Layer 7 of a small transformer language model trained on English Wikipedia (10 layers, counted from 0, width 96).
A neuron's activation on a vector x is SiLU(gate . x) times (in . x), where the dot is the dot product.

Input weights of the MLP neurons that the questions are about. A number n stands for (n - 128) times 0.0028.
n26 gate: 147, 129, 149, 126, 155, 82, 109, 108, 170, 136, 120, 144, 134, 168, 164, 76, 151, 124, 92, 95, 118, 98, 147, 142, 113, 153, 130, 108, 168, 58, 122, 141, 124, 92, 146, 87, 120, 165, 47, 105, 122, 176, 179, 80, 78, 81, 114, 72, 168, 175, 122, 73, 108, 123, 159, 186, 98, 118, 180, 146, 164, 111, 158, 112, 103, 148, 182, 80, 130, 104, 111, 162, 192, 125, 176, 152, 130, 49, 134, 108, 108, 134, 178, 54, 186, 123, 103, 156, 99, 122, 139, 147, 116, 103, 132, 108
n53 gate: 141, 156, 102, 139, 91, 188, 118, 190, 100, 112, 116, 99, 134, 128, 85, 174, 126, 137, 143, 111, 148, 116, 115, 132, 120, 129, 124, 171, 93, 111, 149, 118, 102, 143, 125, 113, 160, 153, 125, 123, 98, 237, 183, 124, 133, 97, 96, 115, 144, 87, 91, 125, 91, 151, 148, 156, 104, 149, 115, 154, 135, 102, 224, 154, 118, 136, 141, 157, 102, 126, 149, 130, 97, 165, 168, 135, 179, 103, 111, 117, 68, 117, 96, 145, 97, 107, 148, 124, 115, 111, 111, 199, 147, 131, 102, 151
n69 gate: 117, 81, 159, 63, 150, 113, 103, 72, 142, 145, 124, 107, 163, 125, 126, 134, 155, 106, 138, 133, 97, 71, 143, 121, 119, 148, 189, 129, 101, 106, 120, 136, 105, 138, 87, 115, 114, 144, 178, 123, 150, 141, 121, 161, 133, 103, 142, 102, 138, 124, 131, 134, 135, 136, 152, 130, 105, 151, 119, 142, 138, 92, 119, 100, 143, 100, 131, 106, 119, 143, 192, 138, 171, 131, 69, 99, 169, 105, 124, 112, 119, 170, 168, 209, 141, 131, 98, 133, 64, 197, 118, 143, 119, 64, 130, 129
n78 gate: 160, 130, 103, 90, 155, 142, 108, 115, 155, 158, 114, 174, 133, 155, 73, 118, 186, 116, 147, 116, 124, 104, 158, 98, 189, 149, 126, 137, 157, 171, 119, 122, 83, 86, 153, 107, 124, 185, 111, 117, 108, 142, 210, 74, 179, 135, 159, 164, 149, 141, 138, 77, 51, 132, 142, 142, 90, 177, 148, 111, 158, 87, 112, 117, 92, 107, 127, 112, 171, 110, 103, 185, 127, 118, 130, 156, 66, 105, 96, 75, 139, 85, 114, 189, 141, 191, 122, 163, 182, 123, 135, 138, 143, 146, 233, 125
n107 gate: 99, 130, 140, 62, 158, 106, 108, 126, 144, 80, 112, 83, 86, 138, 92, 109, 86, 112, 115, 212, 114, 54, 115, 110, 169, 120, 127, 133, 147, 129, 134, 88, 109, 150, 127, 158, 169, 162, 157, 119, 134, 78, 146, 94, 103, 96, 162, 173, 120, 119, 152, 162, 120, 133, 128, 145, 107, 192, 139, 88, 142, 151, 126, 135, 178, 132, 139, 153, 120, 185, 116, 66, 135, 92, 157, 93, 92, 117, 121, 156, 177, 138, 89, 28, 159, 155, 102, 154, 139, 139, 134, 123, 112, 98, 120, 171
n141 gate: 143, 76, 119, 78, 170, 152, 124, 132, 153, 117, 144, 147, 114, 127, 165, 99, 123, 124, 102, 102, 117, 126, 112, 112, 128, 74, 131, 101, 149, 82, 165, 206, 132, 77, 133, 156, 103, 85, 123, 123, 190, 89, 116, 129, 115, 90, 151, 117, 78, 146, 178, 100, 139, 118, 84, 95, 114, 118, 208, 169, 86, 181, 136, 115, 145, 138, 162, 118, 191, 133, 134, 144, 112, 122, 165, 109, 165, 87, 113, 133, 161, 112, 132, 106, 145, 153, 162, 131, 142, 139, 95, 184, 117, 124, 160, 83
n166 gate: 171, 169, 137, 138, 151, 170, 90, 86, 158, 105, 153, 114, 115, 102, 97, 95, 76, 104, 122, 112, 134, 139, 110, 160, 111, 118, 117, 140, 88, 148, 128, 127, 104, 128, 137, 101, 138, 123, 96, 94, 171, 141, 133, 126, 119, 81, 59, 135, 146, 105, 134, 127, 168, 134, 124, 98, 152, 104, 87, 81, 190, 115, 113, 135, 146, 136, 144, 87, 119, 153, 93, 145, 103, 147, 182, 138, 104, 80, 102, 165, 140, 144, 129, 120, 141, 136, 122, 57, 139, 118, 130, 137, 147, 163, 67, 112
n170 gate: 100, 147, 146, 130, 98, 116, 144, 155, 128, 160, 167, 90, 90, 94, 116, 148, 145, 117, 108, 137, 153, 104, 156, 95, 157, 150, 165, 108, 84, 119, 99, 169, 100, 149, 130, 138, 160, 141, 93, 119, 123, 121, 130, 147, 92, 96, 84, 105, 174, 91, 85, 187, 64, 135, 175, 99, 120, 113, 118, 168, 174, 143, 134, 83, 143, 175, 172, 115, 130, 102, 109, 151, 141, 118, 138, 121, 154, 51, 113, 124, 186, 125, 102, 155, 113, 159, 138, 131, 107, 78, 80, 157, 161, 128, 139, 154
n199 gate: 109, 164, 140, 105, 85, 73, 166, 119, 121, 104, 89, 98, 58, 116, 155, 109, 107, 177, 100, 164, 158, 120, 174, 113, 149, 166, 121, 100, 96, 152, 166, 117, 166, 145, 152, 118, 95, 98, 70, 129, 87, 125, 163, 24, 177, 174, 108, 168, 164, 188, 175, 111, 131, 128, 157, 106, 132, 116, 141, 134, 181, 174, 114, 114, 157, 65, 66, 138, 188, 74, 119, 150, 170, 173, 131, 185, 128, 124, 175, 137, 131, 107, 153, 143, 101, 174, 155, 115, 123, 173, 180, 97, 96, 166, 119, 126
n216 gate: 123, 144, 170, 119, 113, 95, 125, 85, 126, 127, 108, 98, 112, 103, 85, 141, 141, 148, 130, 153, 153, 114, 77, 103, 142, 95, 75, 126, 118, 136, 143, 103, 104, 127, 160, 82, 139, 107, 142, 97, 99, 141, 89, 112, 130, 114, 100, 145, 144, 129, 96, 145, 164, 120, 114, 132, 147, 167, 122, 101, 113, 177, 131, 147, 88, 106, 98, 144, 117, 97, 71, 120, 157, 143, 126, 114, 113, 148, 170, 100, 159, 134, 132, 60, 150, 100, 106, 119, 165, 126, 125, 120, 150, 153, 102, 146
n217 gate: 135, 173, 189, 89, 106, 138, 89, 118, 94, 103, 81, 203, 77, 140, 144, 168, 128, 108, 179, 220, 120, 158, 121, 56, 91, 156, 133, 143, 133, 175, 171, 160, 136, 140, 125, 108, 101, 99, 101, 137, 181, 122, 158, 115, 130, 137, 164, 149, 129, 125, 129, 174, 118, 157, 209, 118, 162, 88, 146, 117, 159, 102, 110, 117, 103, 44, 163, 104, 168, 108, 145, 159, 70, 64, 105, 162, 72, 115, 112, 113, 114, 133, 132, 98, 105, 101, 149, 164, 115, 130, 112, 196, 176, 130, 150, 167
n238 gate: 145, 120, 135, 141, 100, 180, 91, 110, 125, 122, 96, 137, 162, 158, 112, 109, 169, 138, 94, 123, 104, 172, 149, 77, 180, 107, 153, 98, 143, 115, 182, 184, 61, 117, 112, 101, 134, 133, 103, 91, 194, 125, 129, 139, 186, 158, 121, 84, 52, 137, 88, 130, 119, 65, 130, 170, 147, 137, 66, 120, 152, 156, 166, 172, 76, 167, 97, 56, 102, 97, 139, 154, 145, 163, 122, 116, 96, 141, 155, 111, 168, 178, 118, 86, 141, 149, 150, 152, 106, 202, 132, 103, 126, 92, 148, 135
n254 gate: 125, 118, 187, 97, 105, 82, 161, 86, 146, 152, 124, 134, 107, 119, 134, 92, 179, 125, 87, 108, 125, 136, 77, 161, 85, 123, 169, 124, 65, 153, 89, 134, 125, 30, 133, 128, 158, 150, 127, 145, 108, 127, 148, 123, 183, 121, 137, 113, 140, 112, 81, 144, 148, 125, 113, 125, 156, 125, 105, 160, 96, 129, 95, 105, 100, 130, 88, 139, 146, 117, 120, 125, 109, 88, 60, 146, 148, 115, 92, 156, 110, 140, 89, 103, 151, 100, 139, 119, 99, 184, 143, 163, 131, 159, 114, 95
n26 in: 169, 122, 128, 93, 134, 135, 119, 46, 111, 71, 167, 173, 114, 150, 153, 111, 133, 99, 139, 69, 167, 116, 109, 143, 75, 141, 163, 74, 156, 121, 107, 184, 122, 154, 100, 143, 95, 147, 123, 171, 138, 124, 144, 142, 120, 62, 108, 86, 132, 124, 144, 207, 174, 66, 115, 127, 103, 69, 184, 133, 127, 171, 145, 144, 156, 145, 145, 76, 130, 85, 147, 103, 91, 112, 120, 196, 105, 114, 96, 103, 171, 200, 126, 161, 166, 174, 146, 130, 109, 108, 132, 131, 121, 104, 135, 134
n53 in: 96, 141, 109, 74, 172, 105, 144, 91, 208, 81, 141, 110, 168, 120, 98, 170, 97, 77, 92, 147, 98, 111, 111, 111, 136, 121, 112, 101, 147, 136, 98, 184, 92, 118, 171, 170, 211, 144, 141, 136, 98, 115, 117, 59, 104, 78, 121, 80, 119, 147, 119, 117, 145, 107, 150, 124, 81, 163, 154, 166, 135, 118, 137, 167, 117, 149, 164, 124, 57, 188, 189, 127, 123, 77, 110, 146, 123, 97, 129, 158, 148, 128, 181, 129, 137, 102, 154, 100, 94, 125, 109, 142, 189, 171, 121, 105
n69 in: 190, 99, 161, 125, 145, 112, 119, 153, 101, 137, 113, 120, 114, 120, 96, 200, 110, 149, 108, 112, 94, 104, 181, 132, 127, 143, 137, 122, 105, 117, 175, 111, 110, 72, 120, 117, 151, 135, 114, 98, 167, 142, 94, 134, 159, 141, 115, 114, 127, 110, 143, 111, 167, 145, 91, 197, 58, 141, 124, 142, 155, 144, 125, 103, 147, 79, 202, 110, 111, 141, 97, 116, 124, 140, 86, 125, 122, 81, 85, 157, 140, 148, 60, 131, 66, 157, 109, 179, 129, 147, 133, 120, 93, 97, 153, 148
n78 in: 108, 117, 141, 156, 142, 137, 120, 155, 126, 138, 87, 53, 141, 111, 143, 170, 69, 66, 66, 92, 139, 90, 96, 147, 170, 110, 159, 133, 111, 65, 119, 109, 156, 138, 142, 141, 155, 160, 178, 159, 118, 139, 67, 131, 130, 71, 132, 115, 131, 149, 157, 144, 181, 79, 116, 97, 150, 43, 173, 149, 140, 132, 169, 135, 137, 153, 113, 131, 125, 131, 107, 132, 125, 133, 139, 137, 134, 96, 112, 170, 129, 117, 163, 116, 111, 186, 132, 172, 157, 78, 137, 136, 98, 94, 132, 146
n107 in: 107, 108, 137, 103, 134, 151, 113, 113, 172, 149, 146, 115, 144, 113, 150, 117, 110, 158, 151, 160, 102, 106, 129, 125, 154, 132, 143, 164, 158, 184, 152, 140, 128, 147, 126, 149, 152, 177, 128, 115, 107, 127, 145, 149, 133, 146, 99, 142, 168, 154, 119, 118, 115, 128, 224, 152, 158, 148, 147, 88, 107, 168, 161, 115, 136, 100, 143, 85, 166, 114, 115, 145, 121, 133, 156, 77, 76, 141, 189, 138, 79, 114, 125, 135, 121, 94, 110, 143, 146, 115, 177, 172, 52, 89, 147, 167
n141 in: 150, 68, 89, 168, 148, 133, 132, 81, 114, 117, 134, 57, 146, 180, 140, 115, 135, 120, 133, 162, 87, 118, 58, 141, 188, 142, 151, 119, 119, 69, 98, 131, 131, 107, 82, 157, 121, 143, 75, 118, 127, 139, 114, 104, 156, 122, 161, 125, 107, 157, 159, 131, 160, 136, 149, 163, 108, 151, 123, 155, 102, 174, 93, 143, 161, 106, 135, 196, 106, 114, 97, 124, 90, 47, 102, 93, 136, 115, 145, 135, 148, 113, 148, 150, 112, 122, 128, 159, 104, 159, 159, 141, 125, 148, 151, 114
n166 in: 145, 157, 116, 184, 116, 94, 175, 114, 145, 185, 186, 127, 115, 69, 146, 102, 142, 140, 102, 163, 114, 96, 115, 111, 133, 157, 98, 130, 143, 146, 122, 116, 144, 132, 170, 116, 180, 153, 115, 169, 74, 91, 67, 134, 149, 165, 178, 97, 166, 77, 107, 125, 143, 97, 209, 168, 168, 150, 102, 143, 114, 105, 103, 101, 113, 111, 114, 155, 110, 124, 124, 151, 137, 138, 131, 105, 99, 112, 149, 142, 128, 140, 83, 159, 117, 79, 105, 134, 111, 91, 156, 134, 108, 107, 181, 184
n170 in: 108, 134, 151, 135, 126, 158, 124, 129, 131, 102, 88, 114, 172, 124, 160, 152, 106, 95, 151, 168, 158, 152, 135, 161, 139, 101, 94, 92, 77, 118, 118, 122, 158, 124, 179, 76, 112, 165, 129, 105, 52, 127, 126, 114, 130, 141, 95, 94, 104, 109, 124, 78, 75, 105, 97, 120, 94, 118, 101, 122, 117, 101, 123, 113, 109, 104, 151, 156, 89, 134, 64, 135, 135, 197, 192, 120, 61, 113, 163, 170, 161, 111, 147, 138, 128, 154, 80, 150, 91, 122, 137, 158, 137, 98, 128, 128
n199 in: 139, 151, 120, 124, 132, 132, 121, 111, 129, 135, 109, 147, 166, 143, 121, 108, 74, 116, 152, 132, 82, 120, 132, 79, 129, 131, 66, 148, 104, 153, 109, 141, 96, 121, 212, 121, 85, 104, 136, 148, 112, 123, 140, 108, 110, 145, 129, 144, 198, 125, 165, 89, 100, 153, 100, 124, 114, 144, 188, 155, 78, 94, 181, 160, 99, 82, 102, 177, 112, 170, 100, 124, 111, 132, 250, 141, 112, 108, 48, 100, 107, 94, 123, 165, 178, 190, 169, 149, 120, 147, 153, 137, 187, 110, 115, 147
n216 in: 97, 168, 95, 77, 165, 187, 96, 112, 143, 84, 80, 144, 88, 142, 104, 136, 144, 137, 168, 125, 118, 155, 117, 121, 168, 129, 125, 115, 157, 149, 118, 96, 125, 131, 99, 135, 141, 152, 144, 96, 108, 153, 180, 95, 100, 57, 80, 161, 139, 140, 88, 102, 133, 154, 121, 171, 116, 163, 122, 68, 106, 128, 188, 142, 92, 142, 157, 132, 158, 161, 134, 138, 155, 123, 155, 92, 129, 109, 162, 101, 91, 66, 127, 116, 121, 157, 129, 109, 163, 152, 98, 138, 104, 130, 147, 91
n217 in: 115, 160, 127, 80, 135, 104, 110, 101, 79, 88, 74, 231, 89, 168, 158, 129, 114, 164, 158, 210, 92, 140, 92, 180, 95, 117, 97, 113, 209, 174, 129, 129, 128, 149, 66, 110, 126, 152, 129, 129, 193, 57, 149, 137, 138, 152, 145, 119, 94, 138, 118, 176, 162, 169, 176, 167, 155, 107, 144, 136, 151, 145, 78, 119, 136, 47, 173, 144, 130, 123, 144, 158, 61, 40, 52, 191, 125, 110, 160, 145, 87, 132, 167, 82, 127, 110, 148, 127, 116, 120, 112, 199, 159, 124, 172, 77
n238 in: 157, 121, 127, 189, 85, 172, 185, 115, 125, 67, 112, 139, 113, 101, 177, 111, 95, 73, 162, 116, 38, 146, 124, 119, 176, 152, 168, 154, 154, 116, 143, 155, 158, 127, 130, 95, 114, 195, 100, 94, 109, 81, 149, 138, 176, 127, 90, 110, 127, 119, 164, 104, 134, 108, 169, 150, 170, 163, 107, 114, 166, 119, 187, 152, 174, 92, 122, 118, 119, 42, 149, 156, 111, 122, 92, 85, 183, 44, 115, 94, 140, 121, 167, 92, 115, 127, 162, 113, 161, 124, 124, 98, 143, 81, 154, 146
n254 in: 160, 100, 145, 131, 129, 153, 56, 121, 107, 118, 140, 130, 131, 175, 139, 113, 116, 118, 150, 150, 84, 164, 136, 121, 170, 124, 111, 135, 153, 129, 126, 137, 137, 158, 139, 95, 144, 86, 91, 109, 100, 142, 111, 139, 118, 167, 179, 165, 133, 101, 135, 109, 118, 157, 94, 151, 100, 173, 164, 142, 115, 145, 126, 79, 133, 82, 132, 110, 123, 104, 126, 91, 160, 134, 121, 126, 170, 136, 174, 89, 113, 130, 63, 69, 139, 133, 180, 116, 163, 130, 138, 117, 165, 192, 134, 84

Each question shows a token from some text and the vector x that enters the MLP there. A number n stands for (n - 128) times 0.065.

"ok": 158, 107, 99, 133, 105, 91, 185, 119, 139, 130, 104, 95, 135, 163, 133, 106, 181, 129, 134, 157, 135, 88, 77, 156, 134, 124, 117, 117, 140, 113, 131, 112, 155, 109, 146, 136, 127, 134, 171, 133, 135, 101, 92, 158, 106, 92, 138, 136, 102, 142, 128, 89, 126, 126, 136, 111, 170, 146, 102, 143, 136, 136, 92, 133, 110, 135, 126, 114, 111, 124, 122, 88, 135, 94, 132, 147, 135, 121, 97, 130, 120, 177, 101, 126, 118, 114, 126, 120, 141, 119, 141, 157, 116, 121, 155, 117
Which neuron fires most, and how strongly? n141, at about 1.1

"three ": 128, 132, 153, 138, 119, 122, 115, 134, 112, 145, 114, 152, 189, 126, 136, 124, 131, 157, 203, 105, 125, 140, 105, 169, 131, 126, 126, 133, 132, 148, 128, 165, 107, 138, 147, 127, 123, 119, 128, 110, 119, 148, 140, 146, 107, 136, 130, 98, 187, 86, 125, 134, 137, 155, 141, 127, 87, 124, 151, 150, 152, 130, 115, 144, 105, 134, 119, 107, 105, 129, 111, 144, 140, 151, 190, 104, 153, 138, 130, 142, 129, 141, 107, 97, 151, 108, 111, 126, 127, 106, 118, 140, 109, 107, 145, 134
The neuron with the highest activation: n170

"Str": 146, 112, 110, 193, 111, 121, 206, 155, 139, 129, 171, 135, 171, 132, 112, 125, 123, 101, 140, 117, 125, 107, 99, 108, 131, 143, 135, 102, 153, 127, 97, 112, 90, 135, 111, 129, 121, 144, 116, 135, 139, 104, 100, 178, 120, 107, 109, 132, 122, 136, 162, 132, 116, 119, 129, 145, 124, 139, 159, 143, 139, 166, 78, 132, 84, 138, 128, 93, 123, 129, 134, 131, 133, 141, 141, 102, 177, 129, 147, 125, 144, 161, 118, 142, 159, 149, 120, 146, 112, 110, 123, 132, 122, 112, 148, 107
Which neuron fires most, and how strongly? n141, at about 1.4

"ol ": 131, 112, 141, 139, 133, 103, 177, 134, 130, 114, 122, 99, 112, 148, 136, 102, 163, 126, 144, 177, 128, 105, 128, 138, 161, 147, 127, 135, 114, 139, 103, 126, 91, 122, 120, 123, 121, 129, 143, 118, 149, 114, 107, 143, 127, 174, 162, 147, 171, 95, 137, 159, 131, 144, 158, 135, 135, 136, 117, 111, 146, 151, 151, 111, 104, 142, 113, 99, 155, 148, 138, 110, 125, 143, 193, 183, 159, 125, 127, 112, 111, 154, 83, 151, 121, 139, 112, 134, 146, 143, 120, 139, 134, 128, 118, 102
The three highest activations, in order: n199, n107, n254

"middle ": 167, 135, 135, 136, 104, 122, 138, 154, 119, 150, 127, 124, 155, 152, 112, 114, 109, 133, 185, 108, 122, 141, 108, 132, 133, 116, 128, 118, 115, 115, 120, 150, 94, 128, 113, 130, 154, 137, 130, 124, 141, 164, 114, 162, 148, 102, 157, 87, 168, 129, 150, 117, 134, 153, 129, 140, 117, 159, 172, 170, 142, 149, 131, 112, 109, 120, 109, 127, 85, 126, 124, 140, 116, 112, 180, 103, 159, 125, 112, 132, 136, 131, 91, 122, 137, 191, 146, 123, 136, 116, 115, 130, 127, 122, 122, 158
The neuron with the highest activation: n141

"having ": 144, 131, 135, 141, 133, 86, 104, 112, 107, 130, 133, 128, 162, 138, 128, 124, 111, 117, 190, 130, 120, 143, 79, 117, 137, 151, 117, 99, 117, 142, 127, 133, 106, 154, 131, 120, 124, 117, 167, 124, 164, 147, 115, 134, 96, 140, 150, 96, 188, 117, 92, 149, 134, 134, 141, 144, 130, 144, 157, 139, 134, 136, 142, 143, 109, 91, 102, 106, 108, 135, 152, 123, 142, 148, 179, 131, 119, 112, 143, 102, 143, 135, 122, 123, 156, 111, 104, 137, 100, 113, 130, 99, 131, 104, 180, 118
Which two neurons fire most, strongest first? n26, n217

"In ": 136, 138, 136, 147, 131, 85, 126, 130, 129, 125, 153, 165, 116, 159, 107, 137, 101, 139, 174, 120, 120, 155, 105, 95, 126, 137, 148, 127, 125, 141, 164, 131, 102, 133, 131, 125, 114, 160, 150, 104, 123, 146, 106, 150, 122, 104, 129, 121, 167, 118, 105, 130, 122, 140, 143, 107, 162, 145, 132, 124, 115, 106, 63, 118, 124, 99, 116, 134, 109, 153, 152, 124, 94, 115, 197, 97, 131, 122, 142, 131, 129, 131, 96, 123, 160, 112, 150, 136, 98, 101, 127, 132, 126, 105, 169, 168
The neuron with the highest activation: n217

"for ": 137, 127, 140, 153, 138, 112, 120, 127, 120, 112, 134, 144, 117, 126, 129, 127, 106, 117, 191, 147, 124, 131, 123, 106, 139, 134, 132, 127, 140, 141, 139, 129, 114, 141, 122, 125, 137, 145, 147, 101, 161, 139, 132, 149, 118, 98, 121, 137, 206, 117, 129, 131, 165, 136, 146, 115, 129, 159, 147, 127, 104, 121, 89, 139, 128, 124, 119, 144, 130, 134, 149, 149, 98, 102, 208, 127, 110, 113, 134, 146, 115, 117, 103, 114, 151, 114, 118, 131, 108, 126, 101, 165, 140, 129, 181, 149
The three highest activations, in order: n217, n107, n166

"along ": 129, 168, 135, 130, 135, 99, 123, 143, 111, 151, 142, 116, 142, 139, 91, 125, 86, 130, 186, 113, 123, 162, 106, 105, 131, 139, 139, 123, 97, 118, 128, 115, 85, 135, 146, 125, 122, 155, 148, 105, 158, 142, 117, 159, 136, 91, 115, 105, 162, 126, 142, 139, 133, 150, 167, 125, 112, 164, 161, 122, 142, 178, 127, 97, 109, 99, 102, 121, 137, 142, 175, 104, 121, 99, 144, 124, 130, 113, 124, 153, 143, 130, 120, 124, 143, 155, 133, 108, 103, 74, 128, 131, 150, 139, 162, 120
Which neuron fires most, and how strongly? n53, at about 1.2

"with ": 146, 105, 141, 154, 131, 109, 105, 141, 103, 100, 130, 133, 99, 136, 152, 120, 102, 126, 177, 136, 107, 119, 93, 109, 140, 123, 148, 119, 99, 108, 106, 125, 109, 169, 124, 120, 134, 156, 133, 86, 128, 139, 119, 152, 135, 125, 150, 118, 187, 124, 124, 131, 156, 144, 147, 119, 122, 133, 157, 110, 132, 151, 104, 131, 135, 102, 126, 100, 145, 106, 150, 135, 134, 101, 205, 143, 153, 104, 148, 149, 148, 116, 119, 110, 158, 130, 117, 130, 119, 106, 111, 134, 140, 145, 170, 132
The three highest activations, in order: n217, n26, n107

"ange ": 145, 130, 155, 105, 107, 97, 179, 188, 114, 139, 123, 119, 145, 155, 127, 85, 145, 115, 154, 146, 175, 101, 117, 136, 148, 130, 90, 99, 125, 132, 122, 153, 129, 134, 120, 136, 135, 115, 140, 122, 112, 134, 91, 132, 135, 128, 136, 107, 185, 120, 128, 124, 111, 179, 143, 131, 119, 142, 119, 161, 156, 163, 145, 112, 109, 149, 102, 108, 118, 117, 114, 113, 112, 97, 173, 144, 167, 132, 129, 150, 134, 134, 123, 138, 149, 162, 136, 128, 149, 128, 135, 123, 118, 156, 113, 107
Which neuron fires most, and how strongly? n199, at about 2.4

"and ": 149, 145, 132, 132, 125, 100, 97, 106, 118, 128, 137, 129, 123, 131, 132, 114, 111, 139, 192, 132, 132, 123, 115, 127, 148, 147, 152, 107, 122, 142, 141, 138, 117, 121, 127, 122, 122, 132, 159, 77, 109, 151, 119, 150, 113, 114, 135, 117, 167, 123, 134, 153, 143, 168, 142, 145, 121, 153, 155, 96, 124, 141, 134, 127, 92, 133, 147, 119, 147, 117, 154, 131, 122, 144, 221, 125, 114, 133, 165, 110, 142, 121, 121, 83, 141, 112, 107, 125, 110, 95, 110, 120, 141, 144, 151, 130
The three highest activations, in order: n216, n107, n26

"en ": 134, 143, 145, 124, 113, 99, 184, 138, 128, 121, 112, 103, 145, 120, 105, 111, 161, 156, 183, 135, 130, 140, 70, 126, 130, 143, 131, 130, 101, 141, 137, 114, 125, 130, 122, 114, 139, 152, 141, 117, 123, 126, 80, 159, 154, 135, 121, 129, 172, 104, 135, 116, 110, 131, 130, 133, 130, 150, 130, 119, 142, 130, 169, 92, 124, 97, 125, 107, 119, 137, 135, 118, 141, 135, 191, 154, 123, 158, 132, 123, 158, 167, 102, 116, 164, 119, 114, 126, 154, 134, 134, 142, 140, 138, 105, 80
The neuron with the highest activation: n254

"Air": 152, 146, 102, 152, 131, 126, 215, 145, 118, 91, 119, 123, 133, 133, 106, 116, 135, 97, 157, 150, 177, 85, 121, 141, 141, 143, 141, 147, 127, 156, 133, 143, 98, 167, 152, 106, 132, 158, 184, 133, 123, 128, 99, 126, 128, 127, 161, 133, 149, 135, 118, 131, 127, 101, 124, 125, 85, 133, 149, 140, 142, 146, 59, 129, 123, 146, 107, 112, 122, 127, 90, 124, 134, 108, 124, 116, 143, 114, 105, 139, 108, 120, 113, 141, 145, 155, 116, 150, 123, 113, 108, 116, 127, 112, 148, 140
The neuron with the highest activation: n78

", ": 138, 130, 110, 124, 129, 93, 144, 124, 127, 124, 132, 96, 93, 132, 94, 128, 115, 130, 183, 148, 135, 167, 86, 136, 138, 130, 136, 107, 129, 131, 110, 122, 115, 135, 103, 125, 131, 137, 128, 106, 107, 164, 83, 142, 146, 103, 120, 128, 188, 131, 145, 147, 167, 146, 142, 112, 140, 121, 142, 113, 130, 160, 169, 126, 111, 103, 135, 119, 117, 125, 147, 131, 135, 132, 195, 105, 143, 134, 181, 112, 136, 129, 112, 107, 159, 122, 123, 119, 128, 104, 120, 155, 158, 136, 140, 131
Which neuron fires most, and how strongly? n216, at about 7.2

"identified ": 120, 151, 120, 135, 156, 104, 150, 155, 124, 134, 169, 132, 147, 161, 129, 143, 113, 124, 187, 153, 115, 106, 114, 95, 143, 132, 130, 164, 128, 104, 111, 131, 104, 91, 126, 118, 104, 142, 137, 100, 155, 167, 133, 169, 112, 126, 129, 108, 175, 128, 112, 150, 137, 148, 143, 145, 83, 148, 173, 130, 124, 133, 113, 114, 108, 129, 131, 121, 117, 147, 184, 131, 112, 131, 164, 106, 106, 120, 148, 155, 113, 131, 120, 120, 124, 112, 129, 105, 122, 87, 130, 141, 126, 107, 133, 141
The three highest activations, in order: n53, n107, n69

"the ": 128, 103, 133, 125, 134, 111, 143, 159, 122, 117, 128, 119, 137, 139, 124, 116, 111, 112, 163, 111, 104, 122, 108, 120, 160, 137, 115, 111, 114, 132, 130, 152, 129, 142, 132, 123, 119, 124, 129, 129, 128, 147, 125, 153, 121, 96, 136, 90, 194, 124, 124, 143, 137, 136, 126, 135, 115, 129, 167, 162, 120, 128, 102, 138, 129, 135, 117, 119, 107, 127, 133, 132, 152, 106, 239, 120, 154, 116, 126, 144, 94, 140, 105, 118, 141, 133, 97, 120, 126, 126, 134, 118, 114, 104, 131, 137
The neuron with the highest activation: n26

"n": 106, 128, 122, 189, 150, 110, 181, 154, 138, 138, 149, 126, 145, 130, 161, 135, 110, 142, 149, 123, 130, 128, 72, 121, 166, 133, 140, 116, 156, 142, 167, 154, 102, 113, 110, 142, 83, 139, 147, 121, 139, 160, 148, 155, 158, 117, 139, 91, 148, 136, 153, 114, 148, 68, 136, 133, 133, 113, 127, 154, 81, 135, 94, 102, 123, 126, 137, 135, 105, 116, 141, 117, 92, 128, 139, 103, 144, 136, 129, 129, 154, 139, 124, 116, 128, 165, 109, 131, 114, 111, 105, 151, 132, 126, 159, 115
The neuron with the highest activation: n141

"part ": 136, 136, 109, 160, 112, 100, 100, 155, 103, 141, 140, 91, 177, 137, 125, 117, 103, 116, 182, 134, 101, 132, 69, 99, 139, 128, 175, 167, 120, 144, 119, 121, 87, 131, 134, 108, 99, 125, 133, 154, 136, 154, 125, 151, 121, 145, 138, 107, 154, 119, 132, 147, 153, 131, 106, 136, 119, 146, 136, 123, 129, 160, 117, 114, 107, 96, 132, 131, 82, 143, 145, 135, 137, 117, 167, 103, 130, 106, 151, 108, 146, 136, 106, 129, 110, 118, 124, 116, 131, 100, 122, 171, 137, 94, 136, 115
The neuron with the highest activation: n69

"U": 119, 94, 143, 121, 132, 128, 182, 151, 121, 106, 164, 113, 134, 130, 144, 103, 94, 74, 141, 156, 169, 126, 83, 130, 140, 111, 148, 126, 91, 132, 120, 147, 111, 132, 120, 152, 116, 148, 176, 112, 172, 149, 93, 157, 119, 117, 136, 107, 113, 134, 127, 138, 159, 112, 130, 147, 116, 143, 158, 122, 129, 111, 105, 114, 126, 114, 114, 85, 143, 97, 106, 138, 167, 111, 105, 131, 152, 90, 117, 122, 108, 125, 128, 106, 131, 170, 111, 118, 97, 130, 116, 129, 111, 114, 147, 164
Which neuron fires most, and how strongly? n69, at about 2.1

"Smith ": 109, 121, 163, 134, 113, 108, 223, 129, 122, 111, 119, 122, 174, 148, 120, 142, 145, 145, 161, 135, 106, 152, 102, 152, 148, 129, 157, 113, 138, 162, 108, 170, 126, 119, 157, 128, 140, 136, 143, 104, 117, 133, 124, 164, 120, 133, 131, 114, 176, 127, 113, 137, 106, 167, 130, 144, 103, 137, 154, 128, 127, 172, 134, 154, 99, 120, 126, 117, 117, 147, 129, 132, 133, 157, 151, 165, 143, 131, 141, 99, 119, 139, 135, 83, 126, 157, 114, 140, 117, 141, 159, 158, 126, 126, 122, 117
Which two neurons fire most, strongest first? n254, n53

"illa": 148, 155, 138, 124, 148, 81, 165, 135, 145, 123, 136, 98, 100, 117, 148, 100, 149, 114, 139, 154, 160, 136, 114, 137, 149, 151, 132, 125, 88, 134, 100, 99, 104, 111, 104, 108, 144, 124, 168, 145, 156, 139, 110, 152, 123, 105, 110, 119, 161, 77, 121, 138, 138, 101, 118, 107, 119, 118, 89, 74, 137, 157, 135, 95, 115, 161, 107, 130, 142, 126, 111, 145, 111, 108, 109, 166, 133, 166, 155, 118, 107, 149, 132, 128, 152, 135, 117, 121, 115, 121, 136, 140, 115, 139, 157, 97
Which neuron fires most, and how strongly? n166, at about 1.3

"by ": 139, 116, 125, 153, 123, 114, 96, 132, 124, 110, 135, 137, 123, 142, 132, 128, 106, 107, 172, 139, 108, 133, 115, 119, 147, 129, 147, 117, 133, 128, 118, 130, 101, 152, 107, 123, 113, 134, 154, 120, 148, 128, 135, 145, 110, 108, 121, 117, 198, 114, 120, 148, 154, 125, 166, 118, 121, 139, 160, 123, 106, 137, 103, 140, 97, 101, 135, 121, 122, 134, 156, 140, 121, 108, 229, 142, 149, 118, 145, 144, 124, 118, 113, 122, 146, 124, 109, 121, 105, 106, 100, 140, 132, 117, 142, 141
The three highest activations, in order: n217, n26, n107